Layer 5 of a small transformer language model trained on English Wikipedia (12 layers, counted from 0, width 128).
A neuron's activation on a vector x is SiLU(gate . x) times (in . x), where the dot is the dot product.

Input weights of the MLP neurons that the questions are about. A number n stands for n times 0.0065.
n6 gate: 51 -50 21 -29 -51 16 -6 44 -11 8 8 -2 -61 -20 -9 -20 8 4 -32 -25 9 -43 -8 -16 63 -45 23 12 -77 5 -2 -5 57 -15 -16 -29 27 -11 -23 -30 -2 -41 -4 45 -25 21 -34 -22 -7 -2 32 23 35 -4 -12 -22 -46 27 19 -30 12 -23 17 56 -2 -42 8 -15 34 21 -8 -28 -39 55 21 0 -3 26 6 -3 37 32 17 2 -15 32 13 -11 -2 9 3 20 19 14 28 53 -51 -8 -7 62 -3 11 -4 29 7 14 -12 -28 -27 39 5 15 -24 21 9 14 -3 -16 36 -43 -32 -11 10 11 28 -42 -12 -6
n56 gate: 5 23 -43 -9 -29 43 51 -30 29 7 -19 12 -32 3 16 3 0 31 -19 -47 8 40 2 -38 -38 -21 43 36 -52 35 16 18 -18 -44 5 2 -6 -23 38 -21 25 -22 -22 21 21 -15 29 -6 -7 -35 18 -49 -8 -1 -15 11 -36 34 -14 -10 19 -2 -12 -11 51 1 39 49 10 30 0 15 10 7 -38 38 -76 -7 -28 3 -6 -34 -1 -11 10 18 30 0 4 -45 -2 80 -5 -58 -13 42 2 -1 3 -24 -33 -4 25 -12 -4 -30 -11 36 -5 -27 -70 -7 -16 31 12 -22 -13 -7 2 20 8 34 -27 8 55 27 24 29
n124 gate: 21 45 46 2 -29 15 44 12 3 38 4 -16 8 -14 38 -28 -15 22 25 32 -43 37 -34 13 24 36 27 -29 -19 37 9 -40 6 19 -32 -28 53 -52 -15 31 -19 12 2 -31 21 48 18 2 -12 -42 38 -49 4 -28 -16 -25 13 11 37 12 -15 -3 26 5 -16 12 15 -29 -37 32 10 -4 -40 31 1 -35 4 6 17 0 -22 -6 -13 -1 7 -7 23 -2 -14 -10 47 44 0 -9 -5 44 -7 -19 20 -29 43 51 16 -7 -11 -23 -16 3 58 14 47 15 -27 -3 0 -64 29 -44 -26 -21 -16 7 -16 30 -63 9 26 22
n137 gate: 8 -19 -5 48 8 -22 -17 64 -23 -7 -35 -54 -17 16 30 -20 1 -5 4 18 -44 1 8 66 5 33 19 1 30 -8 41 33 33 4 -65 -43 -11 16 0 -63 -16 9 37 -2 -35 -25 0 -35 -20 -24 9 76 -23 40 -4 18 3 -22 28 18 -18 -18 -50 -14 0 -28 37 -27 -6 -9 10 -5 -61 14 -39 -20 31 -44 18 -40 16 51 -17 9 -50 -5 63 22 -10 -9 -30 23 -7 11 -22 -42 24 -66 13 -13 -29 33 -14 -15 -4 -4 13 -11 -6 36 32 36 -9 22 -26 15 -16 -59 -18 82 -1 -14 -44 -4 1 23 -31 -60
n171 gate: -13 -12 -6 29 17 -6 -17 -14 -18 -3 -28 -7 -19 14 39 50 -27 -3 -10 11 29 44 -45 -12 26 5 -1 5 -41 -12 0 -9 2 -21 44 -11 -5 8 4 13 -5 3 -5 -5 -12 2 31 -31 19 26 -6 -7 -24 0 27 40 21 17 11 41 -23 35 25 -18 -2 -23 -4 -16 29 -11 -1 -3 26 -5 -18 -17 -7 38 -18 -1 3 1 5 0 11 2 25 -19 -21 -3 -25 20 26 5 15 10 -17 25 -2 7 57 31 -21 18 -6 -2 -19 -1 -16 -10 2 39 -17 -11 -23 10 -11 2 15 34 -3 28 8 44 6 -18 -9 3
n216 gate: -40 -5 -21 -56 -15 -66 -55 28 7 47 7 69 21 -59 0 -14 6 10 -11 35 -35 39 31 32 41 15 0 -20 65 0 -22 -16 34 -31 37 34 -18 23 -7 -8 39 -4 56 31 5 4 -21 -60 -10 -10 33 -14 -64 -28 17 -15 37 4 7 -4 -9 -3 24 17 -4 -43 40 41 16 12 17 -36 0 28 49 -48 -29 -3 11 -40 -42 -19 17 5 19 -57 14 20 25 12 -34 -15 -27 8 -25 7 8 9 -37 1 12 23 -3 9 1 23 3 8 32 9 -55 -3 -19 27 9 16 14 -54 -12 31 9 24 5 -54 13 -9 19 -25
n243 gate: 6 -6 23 6 -4 -25 15 1 19 -38 47 -14 -25 -14 -27 9 42 -35 25 47 13 -37 1 4 -12 18 25 39 60 10 -17 5 -45 17 25 13 53 8 -9 -26 17 46 12 -15 -61 7 -15 -47 7 17 8 -29 52 7 20 0 -2 25 -55 18 22 15 43 0 -5 -29 -15 34 27 2 34 25 -13 -16 -3 -17 -1 -48 -49 30 -5 0 -12 21 -29 34 12 -7 13 -17 -26 -44 37 35 9 -52 69 -4 36 -2 11 7 -10 -28 4 -23 -22 -42 28 -6 -42 -33 -23 -24 44 -20 -60 -6 -32 -55 14 -22 -31 23 25 -12 -14 -31
n261 gate: -58 -43 -27 22 11 20 20 11 -51 -16 -7 24 -41 -37 41 7 39 5 -3 19 -23 -7 -5 -45 0 -38 -27 -18 52 -8 -37 -95 -33 26 -4 -1 32 -13 57 -27 27 22 68 -19 -51 1 -5 30 5 -5 -5 -13 -7 -20 -32 -10 -31 -31 -12 21 -33 -4 -24 22 1 -1 -16 -14 11 -12 -33 12 -51 -2 -25 38 -32 -20 1 29 -11 -12 -76 -16 -40 -3 -16 4 73 20 27 -32 -46 -12 -14 -6 2 36 36 48 -31 45 23 47 60 22 21 6 21 29 -4 52 6 28 -11 -52 -14 15 -2 35 2 -10 -17 -39 12 18 -40 9
n294 gate: -15 -16 -25 -13 20 -41 23 11 34 3 -16 -11 8 -40 -11 4 7 -13 32 -17 -14 -55 -42 -52 -8 -25 -33 -49 -15 1 27 10 8 -92 -1 -14 10 2 -87 -77 26 -10 7 -45 -50 11 3 18 -33 -19 -71 3 -1 -2 -8 -17 -4 -54 -11 6 13 -9 9 3 -3 -46 22 -24 -7 45 11 -7 14 -45 4 18 -25 3 -46 -37 5 -2 -5 -16 63 29 -46 39 -20 -16 -12 -20 -4 -5 -14 1 0 15 19 40 20 -37 51 49 9 -4 39 22 -17 39 5 -13 37 9 12 10 -9 -27 -2 20 -42 11 26 -21 29 -48 4 -10
n6 in: -14 10 -5 -16 -52 21 52 0 6 -3 22 45 -35 -22 -47 21 -74 -26 7 -55 -22 -48 11 -26 -30 15 -10 10 32 -34 -24 8 -54 33 16 17 -21 31 -2 -31 -18 40 -16 16 -34 21 5 -15 47 -19 42 -26 -3 12 50 -6 40 -24 -50 1 -20 49 -14 -13 -19 -28 19 -18 22 -42 12 17 26 11 43 27 -28 26 -31 13 26 -34 28 40 48 -7 29 4 1 -14 19 0 -11 -38 -23 6 58 -13 5 63 12 12 -35 -50 -23 7 -81 -27 14 34 36 20 -27 11 -4 2 11 9 47 30 -8 42 17 22 0 -44 2 -15
n56 in: -8 10 13 -9 -43 -16 -34 -16 59 -2 -23 -1 -35 11 26 4 -9 -1 17 -27 -14 -34 -28 42 1 13 13 -28 -9 11 -13 26 -19 -10 -22 -21 40 43 -9 -45 8 -19 13 18 38 -24 -41 -13 43 14 -14 3 -20 -61 11 3 -17 68 19 14 -12 -33 29 50 -41 35 10 34 30 -47 7 -25 14 5 13 -43 -45 68 14 -40 29 -9 4 8 -43 27 24 25 -8 3 -19 -5 -34 4 23 0 23 -19 -43 53 -17 -3 19 -20 2 -6 -3 42 50 -37 -43 59 33 36 -3 14 30 46 -7 -46 -19 -28 -48 52 0 24 -7 6
n124 in: 7 -27 11 -9 35 52 -7 40 -18 -3 -28 -67 3 -22 -8 -17 -53 -2 12 -42 -15 31 4 -22 0 46 11 -63 -34 -18 -15 -11 34 1 16 4 9 41 6 25 19 -43 -3 -24 14 0 26 0 13 -7 -55 11 -18 13 -23 -5 26 -4 -56 -9 20 22 15 -16 10 23 -30 -49 -12 20 -68 -17 -46 16 24 10 14 -7 -29 -32 -40 -16 -20 -13 4 10 -42 -68 -5 20 -2 17 11 -30 6 46 -22 -23 -19 12 -7 25 -27 40 3 -22 -7 -18 39 -4 -16 34 -3 21 -12 -10 -11 -3 58 18 34 13 30 -1 -92 39 -1 -18
n137 in: 28 -59 31 -23 -6 -9 -48 20 -53 50 -35 -27 59 -40 44 -20 -42 18 -15 -47 -63 11 12 4 -4 7 -45 15 -2 -19 44 28 -37 19 17 30 21 17 -62 5 7 6 22 16 26 23 -10 -42 30 73 53 5 10 -14 49 -1 -13 -17 0 -14 -25 51 48 -2 -40 64 45 5 16 25 -9 4 -9 -13 -11 -31 -1 -13 7 57 13 26 -13 -28 12 -42 -11 -3 -4 -20 -13 -51 43 64 14 33 -16 -17 -5 -33 44 -14 35 -3 6 41 2 42 18 27 29 57 -37 8 -1 48 35 -9 -40 -10 -13 37 -86 -27 45 20 0 -20
n171 in: 5 -1 24 18 -17 -39 -8 34 19 -6 -12 -16 22 19 -14 22 23 -14 7 3 29 -32 -15 -1 19 4 -26 9 10 15 22 -8 39 -46 -38 6 -9 18 -50 -17 -50 -13 -10 -41 -29 13 20 19 33 -33 36 51 9 48 -22 11 -4 -35 31 -9 5 27 10 8 11 -30 -39 -10 -3 32 -32 21 24 12 -25 -16 15 -63 2 17 -58 -31 6 -9 7 8 -22 51 51 3 -24 10 8 -26 -20 -17 34 -34 -50 1 22 32 -11 -24 -5 22 28 24 -15 2 -17 10 13 10 26 -23 20 20 -31 0 -57 9 -46 -4 -4 19 -25 -2
n216 in: 24 16 13 -20 -24 -34 12 1 -6 -18 53 30 4 -4 -38 -13 13 -12 -16 -1 52 -14 -10 8 -11 -31 -27 -10 -3 -28 13 -17 27 42 4 66 38 -18 -2 -27 -8 -50 -14 -12 1 -3 -3 -54 1 14 -14 -36 11 46 77 -13 1 -18 -31 50 -53 33 2 2 -35 57 27 0 -17 -32 15 -30 21 13 83 26 7 -8 -50 28 -33 -19 -9 11 -17 9 -37 38 -41 -23 22 2 -41 -63 2 14 66 1 -5 4 44 9 -8 45 51 -4 -38 16 -39 -17 -50 0 -32 27 18 -12 -4 -20 -42 -25 -43 -40 37 8 -57 -72 36 -26
n243 in: -54 -50 2 -5 -36 33 -32 13 30 -27 -51 -22 -16 -18 5 70 32 12 39 -11 32 63 -40 24 -2 7 -9 3 58 -32 31 52 -58 -20 36 -77 -19 -17 -18 -35 11 36 4 41 -8 51 37 13 -7 3 -19 -8 -52 -14 -74 4 -12 22 8 -15 -57 4 39 39 -37 -10 59 -9 1 14 -31 -6 24 -13 8 -18 -27 29 -36 1 -20 33 26 7 27 36 -4 -11 15 46 -19 -12 -13 45 12 34 25 -56 11 -47 6 38 53 40 -11 -3 13 -60 21 -29 -30 -40 60 -6 47 42 -13 17 8 17 -12 -5 -27 -32 -43 -20 0 0
n261 in: 3 -24 -5 -31 -42 -17 -14 3 4 0 73 3 -9 27 -2 20 1 -38 19 -31 -42 21 -39 4 -29 35 50 65 15 -16 -2 47 -9 44 -3 -4 -8 3 -5 -44 20 21 9 -3 -6 26 29 14 3 -25 9 -8 -50 54 31 1 -20 23 -13 1 -30 20 -3 7 9 -2 -12 -10 32 48 23 -67 -34 -6 3 -19 -25 -38 -24 -16 54 28 -59 -11 54 -4 -32 15 18 19 -20 13 -89 -8 0 -14 -16 14 -24 -5 -67 21 39 -9 21 6 4 -50 -38 -13 44 14 38 13 -3 -38 49 39 11 23 -26 -7 7 37 -1 -7 -16 -15
n294 in: 0 -14 -41 -24 1 -34 15 18 -58 -12 24 3 3 -11 -4 3 -18 33 35 -50 0 -26 29 -34 -6 -28 -10 -15 13 38 -5 12 15 31 45 13 33 -29 -78 -4 -10 -78 -76 -28 -24 22 18 7 -53 -30 -3 -13 15 -4 16 -8 -20 -23 -60 3 3 21 12 45 -7 4 0 4 -56 40 19 -20 -26 23 39 86 14 -37 7 -38 -13 -2 -17 11 -18 48 -18 48 -28 -7 7 37 -10 47 21 17 -1 -7 57 -15 13 -3 10 32 -49 14 -20 -7 26 -42 -8 -22 -33 7 -58 -1 26 -20 -19 50 -27 -29 20 22 9 -24 4 -21

Each question shows a token from some text and the vector x that enters the MLP there. A number n stands for n times 0.039.

"4": -9 6 12 3 0 2 1 -19 -47 -14 22 -13 6 -17 -39 -10 -13 -19 -42 -9 43 -4 -31 -25 -8 25 32 -24 0 10 3 -25 -7 15 42 5 -38 22 -3 -15 9 -25 -11 -28 -17 20 21 20 5 21 -24 43 22 10 7 22 -41 -4 -22 -36 -23 -7 -12 7 -10 8 -19 40 -41 -4 -3 24 -25 -1 9 -14 7 -1 -25 -13 18 -21 -10 14 7 -68 -7 19 -11 -14 -19 24 -27 29 6 -35 2 -33 -21 -9 -19 -60 -31 -25 -4 22 -10 16 8 -2 17 25 -5 -4 -3 47 34 -3 -42 -17 -11 21 22 -23 -18 22 25 20
The two highest activations, in order: n243, n56

"op": -3 -21 2 6 13 12 -25 6 -28 23 44 30 11 -10 -19 18 -4 -18 -27 0 -13 10 -17 15 13 -9 -16 10 -14 -12 10 11 -8 -26 -1 -21 -9 -4 0 8 -21 38 25 -26 -4 9 -9 3 6 3 -1 13 -3 10 12 39 -49 67 -13 -11 5 -22 40 59 -14 2 -7 16 -43 -8 -25 31 22 20 -3 -5 -11 6 -15 -18 23 16 20 25 -7 -32 45 11 -61 -8 22 12 -31 20 17 -14 -59 5 -58 18 -7 -47 -6 -6 10 8 1 -21 -44 -1 -24 24 -26 1 -41 20 24 14 -28 14 4 33 22 14 -7 0 20 11
Which neuron fires most, and how strongly? n124, at about 0.59

" Cl": 2 22 29 -4 11 -20 -16 -10 27 4 -11 -19 17 -22 -9 -8 -19 -22 -51 -28 35 31 -53 -43 18 32 -13 -20 -4 -20 -6 20 3 13 -5 0 -7 -4 37 15 -20 30 26 -10 -22 -2 21 23 -13 40 23 33 54 -7 -6 33 -21 31 12 -10 -17 -8 11 -10 -16 7 14 20 -39 0 -41 24 -5 6 14 4 -7 -4 24 -34 16 -3 11 29 -21 -39 -32 23 -27 17 -10 6 -20 36 30 -22 -8 0 -16 -30 -36 -8 -12 6 -4 3 13 36 3 28 10 24 -23 -2 -18 27 10 13 -33 -18 -15 22 20 -38 -48 -11 13 1
The three highest activations, in order: n6, n294, n261

"y": -16 -15 33 13 0 -6 -7 17 -12 -13 24 50 13 -8 11 31 -20 3 -11 6 24 29 -63 -42 14 1 -7 -5 -8 31 3 14 -17 -13 19 -21 -7 18 13 38 -21 36 -14 -75 -9 -13 22 32 29 19 -22 13 12 21 6 -3 -34 26 -2 -34 16 -8 15 16 -45 10 -14 22 -25 13 -24 15 2 5 22 7 17 -23 22 -40 9 19 20 41 -13 -38 27 15 -6 -38 5 8 -5 14 29 -30 -29 -7 -62 -16 -23 7 -4 16 8 3 -3 39 6 -11 -6 -5 -22 -4 -5 38 -10 15 3 -19 20 20 2 5 -16 15 1 24
Which neuron fires most, and how strongly? n171, at about 1.9

"eg": -4 16 36 -8 -7 -4 -16 -8 -29 -11 16 16 -25 -3 11 25 39 -8 14 33 -18 15 -2 -16 11 -2 1 -39 -14 -27 -5 -13 4 2 12 -21 19 24 -12 8 -52 56 1 -7 13 12 37 11 37 -16 3 7 51 -1 -16 25 -16 15 17 -2 -12 18 15 20 -10 -1 -14 55 -11 -7 -11 35 11 7 12 -16 -25 19 -24 -25 40 16 15 -11 -13 -2 4 29 22 -1 3 11 -42 51 30 -28 -31 -7 -50 -9 2 -13 21 -4 -34 2 15 7 -10 14 -23 -12 -47 29 -11 23 4 -14 -34 16 -13 14 22 14 -21 -11 -21 7
The two highest activations, in order: n171, n243

"az": 3 -14 13 -1 -9 5 0 -2 -9 -35 32 -6 -22 -16 -23 11 26 -16 12 21 -26 -4 -12 -39 -9 6 -23 -16 6 -3 26 -18 -34 16 27 -15 -19 11 -26 25 -34 33 -43 -24 3 6 15 38 19 9 5 2 37 -7 -20 39 -48 15 -3 -27 -18 -5 12 16 -7 -5 -4 27 -13 -5 -28 35 27 34 22 11 -6 1 -3 -39 9 18 14 15 -11 -29 23 23 -19 -11 -1 1 -40 25 26 -47 -62 -1 -44 14 -28 -20 26 -10 13 37 -23 22 -20 -11 -26 2 -32 -6 -16 31 18 -9 -27 19 3 7 26 -5 -12 -5 -5 -6
Which of these neurons fires most? n124

";": 3 -13 8 -2 4 1 -3 -9 -13 -16 14 16 17 -19 -15 7 -1 -15 -25 11 53 20 -51 -9 3 18 28 10 20 23 -37 19 -11 22 16 -21 -42 23 -7 18 -31 16 12 -1 17 12 17 15 15 11 -36 35 27 -19 11 26 -16 17 -8 25 -35 -8 -4 6 -11 -17 6 25 -20 -23 -32 32 -42 -3 22 6 2 15 19 -48 16 -13 6 56 -15 -33 -12 17 -58 -5 -13 12 7 6 40 -9 -32 -18 -20 1 -43 -10 35 -36 -10 -8 -17 52 -7 -6 -11 6 9 -25 10 29 12 17 2 5 -20 -1 30 -31 -56 4 12 13
Which of these neurons fires most? n137

"B": -27 -7 -19 -13 -8 11 16 1 -21 -10 12 -27 6 5 -50 -24 25 -4 -35 -30 27 2 -54 -21 1 25 -18 -53 -11 -19 8 8 -23 -3 25 0 10 31 10 56 4 9 -9 -12 16 14 20 27 0 32 21 42 5 12 -30 48 -12 -12 4 -11 -23 -6 0 8 1 0 8 7 -30 49 32 36 -11 29 14 3 13 -10 -48 8 43 -33 -12 48 -10 -6 -12 2 19 -21 4 3 -3 19 13 -51 -21 -23 34 7 -32 0 -19 10 -17 13 -22 25 -25 -18 7 8 -12 -9 -21 11 -5 26 -19 3 -45 6 -9 5 -4 -9 -12 -1
The two highest activations, in order: n56, n171

"b": -25 6 7 -6 -2 24 32 -3 4 -9 -3 -20 -11 -48 -1 -16 -2 9 -48 -5 18 6 -37 -8 -14 50 25 -25 0 8 -2 10 9 -13 0 -15 -14 28 -20 13 -5 26 -3 9 -7 10 -23 7 6 32 29 21 -19 11 -16 32 -44 7 -3 -9 17 6 19 2 -2 4 34 9 -26 -25 -35 12 2 31 10 -18 -6 17 -28 14 30 -17 12 39 -4 -17 -26 61 -25 -39 15 -13 -33 6 37 -1 -31 11 2 9 -31 -18 -10 -5 -37 2 -47 31 -18 -17 30 30 -35 -28 -18 19 2 19 3 14 -45 14 27 -5 -14 -10 19 28
Which of these neurons fires most? n6

"d": -52 -13 20 14 -11 -1 23 -3 16 5 -28 4 11 -44 2 10 -28 -3 -23 -9 9 30 -38 -33 -7 15 -19 17 19 17 -15 38 6 13 12 -12 -28 8 -21 20 -26 48 13 4 8 28 7 45 10 -34 17 22 18 0 12 27 -27 28 -11 -5 -16 16 2 -20 -15 3 5 66 21 -2 7 -10 -2 -2 12 -2 -24 -9 9 -32 9 -14 12 40 -14 -42 -11 35 -31 -11 -13 -2 2 -3 22 -28 -5 3 -42 6 -16 7 5 19 5 -13 -18 43 -14 -11 14 25 -45 -12 -18 21 23 39 6 -24 -7 16 23 -29 -19 -7 32 43
Which neuron fires most, and how strongly? n56, at about 1.4

"f": -24 22 15 8 8 -1 26 6 -10 10 12 5 2 -15 -22 14 -26 -13 -35 3 5 3 -41 -16 -12 29 -6 11 23 -5 -2 25 -9 7 -7 20 -50 33 -15 9 -24 50 -32 0 -21 -26 10 60 26 11 5 61 -9 -9 -4 10 -41 -4 -7 -4 -26 15 3 2 -24 10 4 17 -32 -9 -25 0 6 34 25 10 -10 9 11 -19 0 25 31 35 -44 -31 -11 38 -48 -27 -13 -7 -11 6 -10 -5 -40 -14 -70 -11 -61 -4 4 3 6 -20 -11 49 -9 -3 -3 -5 -20 -19 9 11 -18 14 -12 23 -16 13 27 6 -20 8 35 5
The three highest activations, in order: n294, n124, n243